Layer 4 of a small transformer language model trained on English Wikipedia (8 layers, counted from 0, width 128). Numbers have three digits each and are written without spaces.
A neuron's activation on a vector x is SiLU(gate . x) times (in . x), where the dot is the dot product.
The model reads these tokens: "ged" " I" "AL" " and" " its" " first" " executive" " council" " was" " elected" "." " Peter" " James" "," " one" " of" " the" " association" "'s" " found" "ers" "," " became" " I" "AL" "'s" " first" " president" " at" " the" " Seattle" " con"

The vector x that enters this layer's MLP at each token. A number n stands for (n - 500) times 0.0086.
0 "ged": 603313064240409587357470796466546553284406527564521306538575429169606368548610471558588681312542688442383661580590595364469340579379326589548531440403433579495712504599499315486611481707593499347437441482432465613625479689536512318297679546635547541412544493398317396751641517715527551625507469583556472576304362433345344221468651366596620518658420568291763597337339557466526588568361
1 " I": 551447215341750605386525684479504424424172549682433430635609454331632396353769171427536496351527626604225663600510460616453338575289451764440460519578495529368485446666509432505406475468521472474436461591614453662737507486552525414209534623457570567307618527417327438615860536653573531477655531596491335684329241261643411408539383322608715371570259549500606583377425422424540679498416
2 "AL": 443496137285392569424401678481537392364365630556377381561517517378635374494763452533533518296458455504366642485357513578425393536355477801387387623600478504432556466542560249535475691536740496635465496661475286647722390411652452407192856353397488441234712465328450419660795611483476482575503406570522436503331485272622275384524472344411473393543414491528726556377379354308532588545335
3 " and": 650245122293549434430351681419549596422426503577485509442532438289841298484670508531516372392322614656254745516491707610491424614494350642459436594427452399428511407446620309523416594526506306589572485485367538501549399533457624312400699497672481577273476553359426299671679683632508486635602695528571372491225465380420350404533442422477704344612492375447768570321407506346430567386415
4 " its": 426351159066329530356303739590497463302426547581487339345473426332595259566698444554469554269343636648199673326568593584361295448664382607471444385417755431432446465515504476558467460635602412570534445466497521493591411507460480538301684459596429533304650643453509509646642562639574584495539453507611404492243483376396591255614482528718679210565414473332707615393376314436485462581507
5 " first": 592530220257496536380429652573603550202307529654548325372827466271655312442567504301625505332492750490402574446691506619239398328549555568439272437546698372491417410611483455312357426662525321468640430496470396572655369666619398412291561503637563293291689549299442433588617558565533568507421452441524312606292387483304377479671469391348599415649400384295707689342417340578657364461446
6 " executive": 647528265174350425524289312631446534319355622493433318520663396315587423533686438462654629368267522544194490491710619577357428359527452554538407624453655619470276402510546565551422425499378412359622462728448486542602533590662505292218773376564478393370677720186536383648604634444531535557316347745539403584438620454291508572721542382500474503622294533341606740493527387419558508406351
7 " council": 605371267353503652451320647709542539255331707678567315549490653189521397483620443548498694351322465515418574466712377597337416377484475750506368686473470535404535439568547540460410504615588421522537513553198418400615469480695467377245744305585513549384551701294503423617664562581496717642390415605523258730411544326280504354474527547516446510542271486395697760351287316491497707462307
8 " was": 531350229236443488527337702485544470137325683487681436445626639385731307683794532458534532350352717614275555502665550659313481646488513592620447552397483413484623432493484535432405523733308397466543543470368538626513460382576454386363618428662564547261682515331470389663546413576569602511544697565540259708238415257439485327608596463603603507485375496421679545314363389417574681631350
9 " elected": 651516199350381430391380625646561496247263636440534349523673473218549269623733547552576656345298534506395635613725399581262437441460488724572462555391539502564566463475541482343506579667372275395508537438562633476580399442488416393340796443619432478385518639437415262666600498496459697696271665550504289621337388514259431362569543150536485406519383632322696596473267392524596722557398
10 ".": 648346238275484509421530685461552597419470415644416354429530575246801340586829412655448455303399494747264448466416516575368403638469447675596319504381443373444704418395549467424486596573650259491515620404524521491677362573462608328402544582534629598343526516449436374737584728590435611726513853653400482527356669410636480356550599380654698472652334642343672700464370522567521494469589
11 " Peter": 533486247356657603342280624589629374265413555598515455633596561361533478596698530492469545332264618455393760347647671576278480354351551930606401683443516447358603478361550474403561499503416478582426618584435404564694342445642405422320803519580476364337695718398412451611528617720456380489454564674502347498577478453513416115477654379516572325866358428600687568372394436496450592409484
12 " James": 422519313324623647414312636546619405338316531615411396554668572389546445664779544626440614196355550507482792456617602593311370358431466973566487721532472458508676468391537440287524729526529384527435512540353508557747445484562418375323872402617480462371641651443401332572708645721503391495439492547653406431543470449492497297575710567457624455729351494459760662412459380438515566377448
13 ",": 650405243366487364472393673521635490408415502594442402476625482345931299545874382541525526300264687694332645386418655705464425501663434755616570489446385319386526462545546610551525530644575367612451565512493496596681426532496524425342554548644485483307477636400486416814520494530357581520373697521559364688407530491393562427453602548518727445679364503524678642382362484337522569386379
14 " one": 457477360326570440470394565522493485482428476600378389587641453271622405594621256382587639361243692573426603496528406607155355298397448633579454479380709436540328384422500521368605356718538319587369612526571448541634466526538496582392419681905412489300846504230609378602433578691489470548430532657680343661419313307525500489413560360494593298665353433407710744324210285523470442615508
15 " of": 678386350227422478488383498542593430184387655719369430605433509256619357481675602781420472404282699631159624346635523481359468657754675602564468651379417324285478397623500531322410518491481478779378520444390401654591398570457569430477550479506362377316527562322499505681584436642353293538506518417533345457351589352456268378406681461534690278694586541489542586364228486417409537407352
16 " the": 450232264089414478443444473547441461183408522559526408393610397181610348604628407551369586345224677550262690536556590521249300492700485697618369553391676412563526365515504555413431571489470391555395454453401539431537471536338592450349552476563352332341511595346672520647674545570527550362354556483688250458380335371433589338415598391560632311569467476456699707436298291523451396478462
17 " association": 575373327273682604488250551673458394330469569431384347582441611190655152517679393647520609316373475606373578154550457584244423404492502643636457676391543466541335473445606529436468478739599415633631492553251428614765498436675547401329753382619483358452635564355547406698703385466489565740417572563497397601518425440488550455543396486460442418573298548470774626304418344442509746379252
18 "'s": 598249229085373515444417718655419424330335738560411367415488372319676277575593352540443571203354659714322666308530626476326288443576439560531527531394690362472550437491576390568439492574462433560526548542424546488687476557490401543263612466576524612284543584404361467699600448583475593423387479522577296535262456283401716335498427548671576345661294445457762672393402378519526402478384
19 " found": 542552227320382598481213625481503387098431670499641540451495479097654411548581378421521447432395611690417547387514307577274247568688483629496420611426345506486607327606484419559465593700537403394539606424511530580714488490548567243437740432637471435268666604369482458583538552619564650478441375545631373427458463431257385375366669358639642535577466659192751584484419508557604631724285
20 "ers": 598332338231509558475328561629500394243298670401410385365597599127731283560525475519460523345367484593453566406454504601375335399351374701580569586397507513386582503756628439406490387583469386425405565531330484645649522721636421331421632352627505456324617652299481416666640573629544613642598447752539318642392406477516450185411638457619675422676265638488623692422456367383467503257329
21 ",": 688310288326377359428353751475583517488480534644484389433557439261928280517756397555511536391314659607363639402492546643461371577550432642524524492438327292311548491534594652567435464603641325507546584444361664670636378665460523449408582499604549483263460667341554473765564506487359552547401643558551321714377424471452635283429586616578776459647314552443709646445420442384502563384383
22 " became": 530406243186529479535266699492655504201422612521461412378626601231683313680785460497606541392292705663218674539630367570348449606473561569632536451364558455577604505491529449412591556649289416349430618401400584575529366429464414436349750406709563484402716558385495401675525489550597568531471710575456201559232415417432461438535551398579541424530367643378775503366456330500557575666363
23 " I": 631410231416841689459476663565521393535229551681378485517600438394589375479745238374438457333426602665228648532609286577361320380245531865435400555532613440341352322560460600437435495553392413510405569615685549623723459427567559417276463490605489414338687494401387448588699558607686573414508454571462204551400350372646474466407343349516818381532237547572634619464464385370516684474441
24 "AL": 508458150265409607520293603530620378433405626507351339515564526375630350560738515516453541287365457521308718395411381544370427434355520867400402629584546420395484416472555313512573754525695441651495548720526357574595333358640442409304854275437522409241778473337489406695643553506561574579379325546457350503408550342593329397488544400371522470503404528537721574460392298297505517483337
25 "'s": 610233211081388503431391733660473455349332710521408361383493378345650276603640365510435520144402638668347719266560599472354308451589478704550513518424739368483506447421551373529476541658489427569509546592514476471616463560495430516237550388610466617250567553409430467704585482519474571379375391568572320484253516352421604348486447506585595316656277452427746660363397363556541427512373
26 " first": 578500255297520550469455632564642553246300553626522326285812458216659307505540482310596530336467742467391579484756478610171428288498515580535254485507671343529410404564476452294372406713467267470633504579461447527667339662591433415285557525643542393343640598282486426591555492568487636475358505521512250600317371510318378483582502363315583424676394445329726676368431311592640384463420
27 " president": 516428345131509562405370496535577495238282669655455328490575548271654378503687423476615753239288566487358551469644521664376480391449428612540361590319569547494420415476477609573548565614341446425526568709320402541649370600532443366443711333630500471376722685207380174704646573457397553505295432630502305587474305461418477488561617281484493379601396637298698724468484367464498609377320
28 " at": 641399283284396349512489544529600578178489584769348366548439546341745337512618482621550385181361604676319653553622613698276519494605638535636517633586480403288311315499520512416504677577297235434384551482528398498690317424523444469402712455569468485299560611360437465658642473770450402396511683473669290373369267438319497340404420353535683471630463597566692699462360434555565594568528
29 " the": 459203217067414465429461544516420494188426498543501390369567450191643355598660411506408590327230673583217710491539593531278317491681479737608408511405725437522511359535492585438449586518460340552408449438440556411506436478358576444332628522606379349363461572388696522635622558631458575397407528570638238485348337388391572376454474364533641348551463519499689675423352257529507481469494
30 " Seattle": 584505225281503430408379445516634520415353593479535374475573448233524385519636431557415494325335680557411723567753629481379407316433563751539357480568583516420474418736542588613554834498461458432547408616377504640760427531453612557305780392686369463263578656372493239573732653625614371260535442516538298528534451447448413293625585414342581430618321555475683745519278359683620575291282
31 " con": 615439163534496654391413456467510342171487474794556278392549431260568221426718234638572660170365421535374542529581566511267632538501676574482364707423604523540512431356497522434636601745563334244557326525649710533612614443497331389419605504530624579452667630332487493575517412628502590535452740801525550489470487459381480535624294494664503421552418532507689829453394595622480757577426

Each question shows the input weights of one neuron of the MLP. A number n stands for (n - 500) times 0.0012.

n170 gate: 555479652510619357689724377638472669458546706398555282549709439422747546583419439662401439232443546341545482388543503792598538514500548449292659507598447389583654613511243354587465479525595705600608300675377572663485573373682601417787450540616409605393343641289568426540504426642753544523474446435522379595530359546456636457420608591518373421638618503537569514629697542631504628621518
n170 in: 521457461284644514343675638379507625518557513355385602563603414384554534431210534426560554348701663513493500490624418645500436500424689452535459445583594632270467462550412580678388600452558370358596452785445541710551547614561233395563439636517586706780543598484575466640631406520741622595479628311510539725459555642439486377493558570544669416587375609532479540682724490577555450461523
Its two highest activations, in order, are on tokens 20 "ers", 21 ","

n109 gate: 620396617490655490439443651564464535561662396578577470481633534646385477551442500325368530493437510543535591393589439398415458576548465497397363703443500331544773307497427405600432383527761503443545487409547597491655693481427681359605537466608519440290514660445467401316451211474682527589317578399563516424410598599743660420723597569701318525556441201490361523432470536477514401430637
n109 in: 425446493607572600250419791543568426287548490613678503446588503526377397697479351354186572581288597431453630559527517401439387769513467328591472761563336462430734419511536496423574415754673455452605516638399677441507695427448343570586535312521615566374514684564483483577517456466553628314316389423615570576549412631698611524324493452411468490616490434496486534507417524723335455530466
On which token does it fire most? 18 "'s"

n68 gate: 577759674605415667363542716403493648266452340454616489413274391525603403442657399465621459488460262456651447598500525690753342379533507405423602504553400563595551500406425439754456839511277406564358521296625650447401597615578575630350410546245482549784668651504672589523385614608496592644640243364605658418602572300605710538599516588622485390566465447597405478531500376363481289450599
n68 in: 835420343462576582550338338334427508439745200544609539660724141628398634533371228175608285542505560509496698430551216416632404607546326706386478434719483509373347261333380297361521601283551378495635369736596734701284368529517635466505314451267390697500717492508664479404423329427066460481608594399413454428496566840594600548698537474444439574419484418500531470393374437337482350671351
On which token does it fire most? 20 "ers"

n6 gate: 551240627432384364682582436625645246353591568664361476462493553440552755567363342608412385466459413604493539606399551643469652610629641429737422590734323364475510432357443289647473360253418571688387308394539560350608568362280489486511539418325322500601518601340454382444604355521507500368485536411525324474484578528355433465354583497514436340524658623540625469493391493271621621632565
n6 in: 656452566267441207863569573540672482321598301627518594393633635532545786722380474586220568750460492496515450481653438662815504389511485477635519634638287323359552400476359442581401349344612606460330361599714599633472430442278489507619500442423496347597350631548583560435549537665584438638657511404382402462550324451436451500519630600665339399761603543661546452364398463694454433496533
Its two highest activations, in order, are on tokens 15 " of", 28 " at"

n110 gate: 486644601446834497422465521527414263315517633496520794306247474560611549476651640457432444433663273604584568496795371764479559537616493656477444597663438612706455461379436475575480551525511429590524563292408532623362549335681613453732384289571480465530434514626525462546299621500408500432544533369356601584589383347339525518325330510281528523407490523318554421428528363545685340466524
n110 in: 567507642291840656383646458570500239693750467554633470322637399340594705405762629555609386398645405538467519227523449442313464424548504655368634336600195758423537535600464547567604589630488304598634482132361485684468623423587592463777576387457459369594596471522511417696364515610442457377456461442458621570596353345504683535388467377413365413481432421706675481394477366639581338449507
On which token does it fire most? 17 " association"

n120 gate: 670237728518608359396564421672294644295389777622637448689602345600607541680347657519455563528670645548561682496456529591573358624496328640469383504326459612481690336473432511409478697410548534668584398471425672550294586615515617392613410534538602575260551532399507415575589364496591404144469588156470655737493602567588605519568532507415481286437377511395679525592500416563401448755662
n120 in: 414660776435628444481371508297728485212302306675496675686527474492300782327688596496544520445239627445600528347583462504700634583485676225761448523569504377697387622542466691690372333328610340534309402387621376530322408182452705608539639378342434339649625650735568464384658547377633516321417451597692519409586569484556328420439727402524403527598579530347634519451492582575322551496410
On which token does it fire most, and how strongly? 15 " of", at about 2.6

n57 gate: 309484428405325369472633579298577341762786484357440541380432655386492406429399677559393344544561332643357492629785599433654600652380472492558591673763528410500758563448496441536360327405741616350440788729525409688526565579529670528473422609759512517408410571651500394579606305406504766619303473554595540334376608782438446641257451476737588496317392286479416340386862668606571671722488
n57 in: 467531624504426397638645569324732504577651286512597388399411470409492472573520707685566258466618337322485609540607762736386487606535538443478540538371543262391668378558733365651566426340602436521383836671625408553415655534409669465353612516630325641351521492465516105572678276460318668427645564666348573551500528520590704275435697625583399443390297534645305278623791484611601563596461
On which token does it fire most? 23 " I"

n93 gate: 464525378353612468439548362509569616541629454468589567537330545530356434439604348421491604453487386601497610574572632283668570605448473532313353612349522513375488604473509325491583695739351503653692542429516471422399518537487436691645630487484615362422537586617294522641513506314529562704573542352395396482476461456360436660636490556535535479547479464586351485337478240619387522304269
n93 in: 507480650563446562377497539689432560545596365740734486470679660516490328577372403461286466666665376719257335340452460426619642503524381570458483437521613390434321369290649415456366530552401632515676265665517313402290286457452497446508448482528554395644478607467459579573332510665563383300522438447517437684578588552429490406556481463514630533415279340486743669415455406384479483573609
On which token does it fire most, and how strongly? 7 " council", at about 1.5

n18 gate: 394396547492250724524678529582443311751736496646393484452468623667423508555844610336409325710660137577279649488427536779472500550294680537538492398517617467223504554607668425663397396537583447605536635596417754411452651425549644425345488525442691417609577303397578605512516460419649366404636485446430425631427430439538570834475566247622620344557696488279646349651553361415334326823713
n18 in: 426364508511617286290389542569526565545500493558715519335555553708485290482469432298371586407540376437616576375336460700744405761581612714500489579374541492443367385181529223379383643489584568585544635441485341643227382344556621682619349411473316451399441395303700563473451463271660349253512379450568493382507672575525470435439309385275538608567560393340654393616557474593408332725470
Its two highest activations, in order, are on tokens 24 "AL", 2 "AL"

n183 gate: 673450399779638228605496456568427489441519351584636629321610327400604551722296465464569418542768364485410508366488760580742467718314564567533693299413658582397588604671638691542432645492587579638508426584563465659384432470368551651525652799564702421416582323511461454335450650535480232433724618500492361536526350484515316339516483619578536433265265271504580721384371500709413539699565
n183 in: 439347569396461326461466459425324471748718551254482329352547581362826411468508400707593493524343459721507447436548425424423394493666511530538418699447184485523504367508372511392435587459461709663529542525402433377555507414286279277278481523496424414564554339504210375343629478515620412472616776526582779493538549515469571571356580464423443560305399366349462319317210547298538449536423
On which token does it fire most, and how strongly? 3 " and", at about 5.8

n10 gate: 733665329475527549435720371301582721383489346534533553409434674350719758659662354616632335520424537604627553511656558504541635529416392450461561654546608702842588558516439496617613353602492477492555582485295624439656743399534595485516252304431515398536406290482594649481571348403348461665629436652738435510458279339624681686378702507679481586329433511488412511415523346359596414348603
n10 in: 620436508538605403556658724782493570621630348448461308355535527528507540465444467366530486527830645417430467577385426548411412534472434489442610479327335482375333345621479622465556691300550365368748517550463656624292406608532376447630616489500535606411515766265406435518396393468529496457594667493398734470544371251289195416703559454619680649475435661617574468541489369723305611563557
Its two highest activations, in order, are on tokens 8 " was", 10 "."

n123 gate: 385433414361761471524704584645447611267750641460193511304261527483560522531604615611573514435340475518618507518464472632546485473409752635524409452445475514391324614594510599588318648652347630508539568465584468548423547607622391786520612541581345336419466451660691393594557504597467437848687354555489708503591412375463399533412461351639716448621530551590269500459615444614588514712677
n123 in: 524576294436581341485437504541554703517558492226421722580257834626577364523380262331630550542405453519677591402589417802404697371458605571694488548516438589543431552675526600545617409731566512688359312443740543337583306493636637364648434560845363299458724368625519523402589319384338480676565383540410414457471358771548176425556416458322441608319599526488516595552527561546385504414385
Its two highest activations, in order, are on tokens 17 " association", 14 " one"

n163 gate: 370542597538399446268471351573628462558504521595479450377626497329667812448644367519443407573371518885524584729489601306475580657434517318439453593467628486551486493530366217566538588439676442662641367475286796572427630483518486427742554441387363518696459559535576329692339386543529496419729673500637611483574540407409572598474488373514558322738442446242460574633640525425551343562542
n163 in: 327321411568637252481441532519923556702635416607361570716356628437584391335300360360536492458372457415219563280508601373389360397663425362474731429618373516453340377598657484500451283445401645675359603371622633430541389448430606560686387492421542535571301590360414303316535738678654460579480540259484560389533575283515496362643760615527342459331570688710500542392582515558243527556427
On which token does it fire most? 3 " and"

n98 gate: 474573449564649357481343665420527399458464611542556483522419497345505552598528483611533539341594641631428430455475593469473439421556649393459475365480497528511527514416603616511556581528603472411576495673433422497715418455544572428440530494503481623485451548489492396264604246511581469630650399503497508355604570667510439522494494408516590344516461680411573651221624457473579516479321
n98 in: 647680413618453516497712343565599500723603459454566439456522445362541362503580613786518362445626500596506778354583444405440449503428395543437714374307570596516573368561506477556563365646359445521355332544422620381425601351606545644710687569664516490476439475575387474416353443256304493593658403441536407503564663487558536624516330617500497478494315558453720557457561469516428382602579
On which token does it fire most? 17 " association"

n172 gate: 682484308522428510522574500698500622675441581233266298452558412491281444500398374380393332390300275556458308309572622676500420575497436456357600570487438441534367608410519368494594416217507577624604522396493443484574280535467403526522672514439604537663368564420573345447474467599644514507507522520493589661326460530332427369497568728421487683588397522493422471394361400484682454609565
n172 in: 680607475668560463415383424529412457559544414559497500510497516487513548598489459595550775489688677402405490476358322323604543552427624714573356568514385585355497510578611563420533413479489538456643564689583589393736506474242538596678544622646370300478653454474640257366520621324503234708472401545681641394350455632433449589472555199581718376372522377408646679567398483490555574415470
On which token does it fire most? 6 " executive"

n173 gate: 438593077435389524420408347714476580440559612532677532423535489409527512412398456234522397483668373752450411520355519666676508451500721593694420473480838425484547536176721403207369488472390780389395485632520432421449540805445360527336417447577442456253496351554560850600394571409432488653723679347492730551567440599578615488439509438212629629245519447479375512475508392488617528707602
n173 in: 468391400545460711422769270385454329591630669480440358552624696504428458367626723480792485500659561550385027702580626590545427431354456644670457445519496554352417712576541421309403305512561597290406587414551535427696642563270504474663373449383492523088500489325554462399492568577543705434660460410628478521572383569594380609531566303618602438663551689328425384397400586489747664533530
On which token does it fire most? 5 " first"

n53 gate: 382672196473583459553692300560579477265404568387487455604541438533582569463486517279526331337332562401667574531647657757653646513624576619237434345574449858542493634634291468557510534712445521367378556665503472411309363400541549413402486571556406280356608527490445469364425295462458543392572529500361513506484486500572545622585545541462451497531669510414352659600386412586528250587388
n53 in: 595397338507486449523707628412369454401358553660639333556430465390366564461490514377576157602442643422681268593497599455537460364666579490324548646400389663379493552803582559825321397438721551409550552467338582545609387755537462484445565591535477328420500484487296524407500268687534451621496535569397480572529486629532336362545834523507507584517433503535465540567452487443393588562463
On which token does it fire most, and how strongly? 5 " first", at about 6.7

n28 gate: 627361347381622564589303403530457563563491473550628460422581471556308399553608334297389448385399389433360553382598527409494601415515485563332251577547430500587325402332515465569446542475611587493669398458297336465536491456589385500359389437591461460322461366425469625292693314426587342576458422375339539517471731475433537600437434633384425391500474541695412455595512479384422625494555
n28 in: 397540568497611401334444545540527580682668503595757558446540568530469328454221366440468534441420562347546483497565503574551322513450454458355493470486405315587547546338302331463359645386471576799678432470333445513361637573452372520489545172595507385360504639180476619347654571651657355404389416716611540608419601418581486347493348744291350411558464451482518480596548601473489582517669
On which token does it fire most, and how strongly? 7 " council", at about 4.8

n157 gate: 521451379407369271561476345567500564432603441456613440208454271329484540599647473682540497532440636678513493365358571456464440519354577699591413487419332673507565473514404449510639386580465674389461229503517734329663540471404624281637397473568396520479361545510527384430424582331375411568632459486386680601566459619556276429507471500440459433553531282535551458263367620718466507513628
n157 in: 534565586388479319312688406548559385575408358655462507484368553450536632475554566394598625465493632408382507533362436537383343569449614480503393472544330566383555568635538490629600355404345357415568450477607626214803466389622540430543606788500555289454327541625609379440530461622369473742831665490377484467562262405659566540466550448628634566471531475555605403537573410457470516433689
On which token does it fire most? 10 "."

n146 gate: 581434751390604383455673453503285169442493469482431507577727527326609653503401728526675507534440564475531377615500531347563285530347562384533496596652542646547539471511442350653705437482618421489685632507316468463508553740635417462543700478576601428561616424566564103529337461404695581642299661449417404651517373500614482435544727598525554602391349683500358660515618437408395369583511
n146 in: 427669496743333363515619452557271485500551738452245421270435222661399641386690547415602802370425327652417296425418549464454542366492613396585365440460492594576577689500707717580454469599663587534450593296341484549584347859429389287513252669284577448508459580401339523643695617367337658500459452748322390388367269406470405552508555473379352489562604720525416657508508554371468383553399
On which token does it fire most, and how strongly? 27 " president", at about 6.4

n54 gate: 639489440521383605350614522444296542316417411493637467422429517614461717514687729451661507372585565475706585463629342382600523734666594412510485556254443493346397626690556585528602514558403116220589648578339653635430497591605387489472268493589528463337405609591366417478302353471676608605231428404547615750490467619483496452467570364294493566536507589500419720556540408428308597559318
n54 in: 582426380601669496465540577855428416555622514648616598253486599617840735580455645597453716384558543550521893606432500589457680418500465474507496587551414540375486600598503537405539436533331299403411503553438493438662547601579635342303457511489461350496265552595558543602572471641511388547383538382485636720568507392684554493389247489266529683518650469338504592679359253367272478472489
On which token does it fire most? 21 ","

n159 gate: 627568548285200523439406682621421413313345630636429550464510487370490374596476616431423576585363609533397311752533751486611465737464532547531463338473342517466582446469478646591455666306719446493438494643587383443408540190434423436612557490578461614635337555294507569493563470440487200361555566463239446497503460530528577466392532337510456497553509610386578377592613529332574579506510
n159 in: 438452416710500559517450407514687534587626545339330528449473576564542353510662282286562510432541318521757571521851344486531541607701311457615482567560649651482641522423470306319620325782410479797414693514511507570597503622584617592569535374479445663545500561503521507592441573490706605658555474479655574558454489395645542535464470424395265466528540420438350613399760353549643497581237
On which token does it fire most? 22 " became"

n15 gate: 348581418379496285531642606483330420357611612265524417315405537572589561379555432667400600369584514699431445670422441562461500630455321431574413404533543443529366148658655195755455774482573648608528340486573576613508663583561587667570543555401546456631395559510421528666400408500504430477403659558496396457429562379476586750460581631550354503606510415646229402567216668425463525455769
n15 in: 589398507583578557580482610417507559527418458614570597549658480445568511722729392489487568442351378404573687380304604720511656418528548569389660486518240407726624357538327518556525514522787529349595589433282637312347357420353369531406525714269655664303587392427324504515464301392292500411643534478413590728524453736534778653650395475450500589585436398354603493326489542422595611389656
Its three highest activations, in order, are on tokens 13 ",", 10 ".", 18 "'s"

n182 gate: 634497683431558244458538616723427485316472494349371682382642605524527583744513407449480417414628463347467597469423563396506542441494512469578450423406626488419464544384509424566557551659711569570500418449391429609460423521417531569567472573576627472497587449326667644678595524318547389377297281422522655489462651432430556397418420527420513535589544594606491696433503645586497699554266
n182 in: 624390631549620429306531704585510457308334407469249500344657722396456456678398336444560527493543548527477476614520470497641612549586516486426514507452656415566517497479461343490656523455634338365637578563648236594540487667490741665359449647507393603668643493606425483393392648575362276408607484420541490666612375463522363421326349430561472324510320374376406527451787370551305395487379
Its two highest activations, in order, are on tokens 25 "'s", 14 " one"

n44 gate: 508577360605496639348721530504340406719661449182668162416309390285686410395461508415521470564464500686565405625470736339581611518526446481638511389287537399527482442311529681467599603549388424444610560529333726350476483323698549551369301473393463675572335598427414392462507318537489527544461440698568522469578595541295425508481439478780718310493383496461324614179508416418642392591770
n44 in: 488720425294619591581535431566730437414500489601426614674623475308331640562531633598556181423589458481452504519462375399451343439500405403454542682569624720446560675874536531811396664726488665427291396593631576344476444533485293187620405601643567373370576544574409504316368707147415516516460511562267500455518427492439431604597311519368361500387504439619729519445538526658709643460384
On which token does it fire most? 31 " con"

n55 gate: 414298496420621534536527450446348507472668423642453451584573606565604586819481504527413594556365444370489664599284253462437663454438406405694310647614269421713622596449532504544588349685404481327526407529447575400812437442620542580226681465580603743536209634653594686780530355305386550678343677473432453424500397530443775367477540389463588543429677258504638441558413533500707470449644
n55 in: 648534508496343604765417496407581470316643534777530550780348705570577384721388496604453686521504519573552275633558522599340492489296452362591234407528196299677416873500481579526292291719649566550561478352622438566393557519562699526521376667638538574529658313508492523484485515527543500396156416492496343493453390585547621351401646374523370422477420651665718492448391742492543708627256
On which token does it fire most, and how strongly? 17 " association", at about 6.2

n17 gate: 352615534394447489362541351550442599532591364492721676690543330419678658532485599436388441524407302522511556459445329372692488622715345515448281725433635691612500327462532658221450417500473659480396441403567644332531269585515689689512301293650536567327508599475787533541522511500485700528600666422411638669562329485351452623429698522511496423544413448569552593746813482668534420461496
n17 in: 306546540361630434466595544508415451340508630333610449352226529582307430556440356234500496375446301349530488516577515353473640519303598290335484795587388632409316576590455320553390672402400339575596544405318422697292468789551531489352621420424382370546410462757234403610554303866634528487272471583508383536412540663474586709492563512539397679728460611646385390580289504585341728413646
On which token does it fire most? 13 ","

n72 gate: 398548208554573317517461475585357473386507562313339697613517380392378282554330542664572563496728560668541371407437507655604418681630588496331322372389472693521663507614510395411421627465620564500521610441332642356485480286535713411623609662579435190625636674411631444386412483479364341557673596471465548390493529514477323511496622382584622564598636543423687373573359472671457762469507
n72 in: 531600430755641575504339492594556646655564552689452685478489275370388459496504606609469515508708477519402377584474715646589532439493271615762298590580564428622763330559565465456386677477512489573507464563534409486548514485571492368496761682473493618557536511474458541667350687692343287399512589627322682556326607196365329840350280470519761525601408489327450493422640478354654590591753
Its two highest activations, in order, are on tokens 3 " and", 10 "."

n21 gate: 598634586584472602723335535609545434754677433558614360555507300453421670431648527351493659581568610782591527496421592697575492540596496411468515620331598356308400535297660411478352300435702347447247561507442416496290563726311611441479303620689774412720313544452485508294590440447588519467567622723443599444361562387386607216473578720651261554226618457476605604430538400541589380365511
n21 in: 215399432613466621567533720422591309346675346616607485518457400692420372235485592682418350782399544515518496493616443627572426556664440507417408468310427427537568433412504489418346615504473411350389396575337747664402615722595419536616570553351486385653389546482394602374649304555396297342527497452467390547638824299414621426552591583504228528446358413366728708496353403384366365617475
On which token does it fire most? 21 ","

n113 gate: 411500575573464524308507528437575447448391373577447579477694448578425425464458586663427404588351432497656448465483510514470406262740470685384628497566368613743419402417546244440507631531537251294493601493673490477204430500353386513213359475423456403691532434490531507624456385473465461611611571187503321431780444459529572510559363682483444677266471383379577433518452336371682418487459
n113 in: 708180520507330447544396612540556614430492645384529367633637410384508280372363473496577458386299424481610454377470592729537580464489500481397477493431240356496437259560467418456356489622464699492667540593377592467439623661674619651463321590612441446410564709644363481370572436417627160222441633662404522469750620353772271454457672657670562703402439518547469615367656519349512839570511
On which token does it fire most, and how strongly? 12 " James", at about 0.3

n168 gate: 233424378689213386706410695557394568667496536621489566374176685356664518425447470492497526693449423548415444511518343489318336482486521343365541496466496507586478489450369689644540424407516292496388619558567385374728582415346660443279611481613594396619755454328522412626705547474380447694458437534418368378708594654656363709553496696438425451328469587757383626606452482379312613678522
n168 in: 570504546442537376512273569558516666478376324259422624469606470523393436573356500579263424423712640496500512512393450386346813523543539549421532354504504624626496504550442389430761453383880593595943451316557355431457489670480686504200536525414469217676588268500396357464544504672427430250212572557560662364293537277447432464361638461357817381512658621458537566533677523675235520434279
Its two highest activations, in order, are on tokens 24 "AL", 2 "AL"

n131 gate: 598549486647549369506473568386520565638423355576477756477246605600453544737569389350506359475443439413679397684570256507543479343766494630424537352384563362582507393461422362516421520419500371493490474457462456452583378383688480395540490666562549384655613471529446463636369513507654614674641719360503666512472627611544507360703801583658425329550338621307362582635486595473473447585510
n131 in: 424681348559352627448597449404614228587469335488582415481353816294359446582646415373618550459492339538701531516656496492432459482470404449536636250434614439590606386431467484320433568543316450640383416556481519346664514641745477601496334267382462551814585697481554336325450462477676832587681711289519515581496703615543581399724521583661441305359272391596508635365685598462469309448299
On which token does it fire most, and how strongly? 10 ".", at about 1.5

n19 gate: 662401616571409691564525571651635625379604493603361570500514628354404392735640287489468587466563528365365511380580382671380518672687627603572532463511452611521428653504500432622524312683418472605462553374659353603589674460570542470727339618436483437436511594659643514454500555267585332627591362454640577478425680420575325648571707490177560417314543388504568340457490759555386535298500
n19 in: 639624285545684634582746453570508440508661545437593454357628471430492515663520639675561462455606492630600610496378504248519622705665637747565236511422462431438530500282264693395710428523315430587624493654656554200586650422473698321663292401433357539706411459395704630609779439419215512612548551676577429291457441485569430702504446606305637437309525679408414575405558545592449393277439
On which token does it fire most, and how strongly? 15 " of", at about 4.5

n187 gate: 372543591473230460304322472485295654435452508524608652321356666595610488438521488335604540543602496373566236355623292675252753477302769435526738595666599524727574369513646778504387414568360303530649439418654404439543518504365593314192272459431441464680475238469476659605643587313520578594646304257359461607590565361432572363549844445476528508472440341409345508372464672326496314361441
n187 in: 614411381492549665496688380470340492411586500472741208685812459425410630565403476545314590390383405676279572683465523319418475313519345484526452549520727441824512375624674504538915353560513544216295422612400532631458500815465369450650476698588566444356521595569461594496379609583496516441311783524381622482322564590641421468472474733614484428500664728594685485602575565426604457709387
Its two highest activations, in order, are on tokens 5 " first", 26 " first"

n126 gate: 559372518650643482544307453660608620542560773489702458445662477713444433340482369562513567337298729500480446629486579457636567470321439342211507608600346377385476449593412551404455580472609632583642306586421482513425559490363450301685500641615462396386444538359521612464577493444504366356415657486536302539354583285384475496543645434634317625378727510272507400416496531262612356265469
n126 in: 581667581621396450356522504335609552808812577387628447497497416340380233428672518607490571603364255581331377568362665565370323537455459514446478459601670429345580489369517442413562625561648184504647473350349564666397375603596299424322700668544441543489437352559336447392546306433341496400459564605593717631507540550580414565420416672535438657578574520430369444471507448486656479311690
Its two highest activations, in order, are on tokens 21 ",", 3 " and"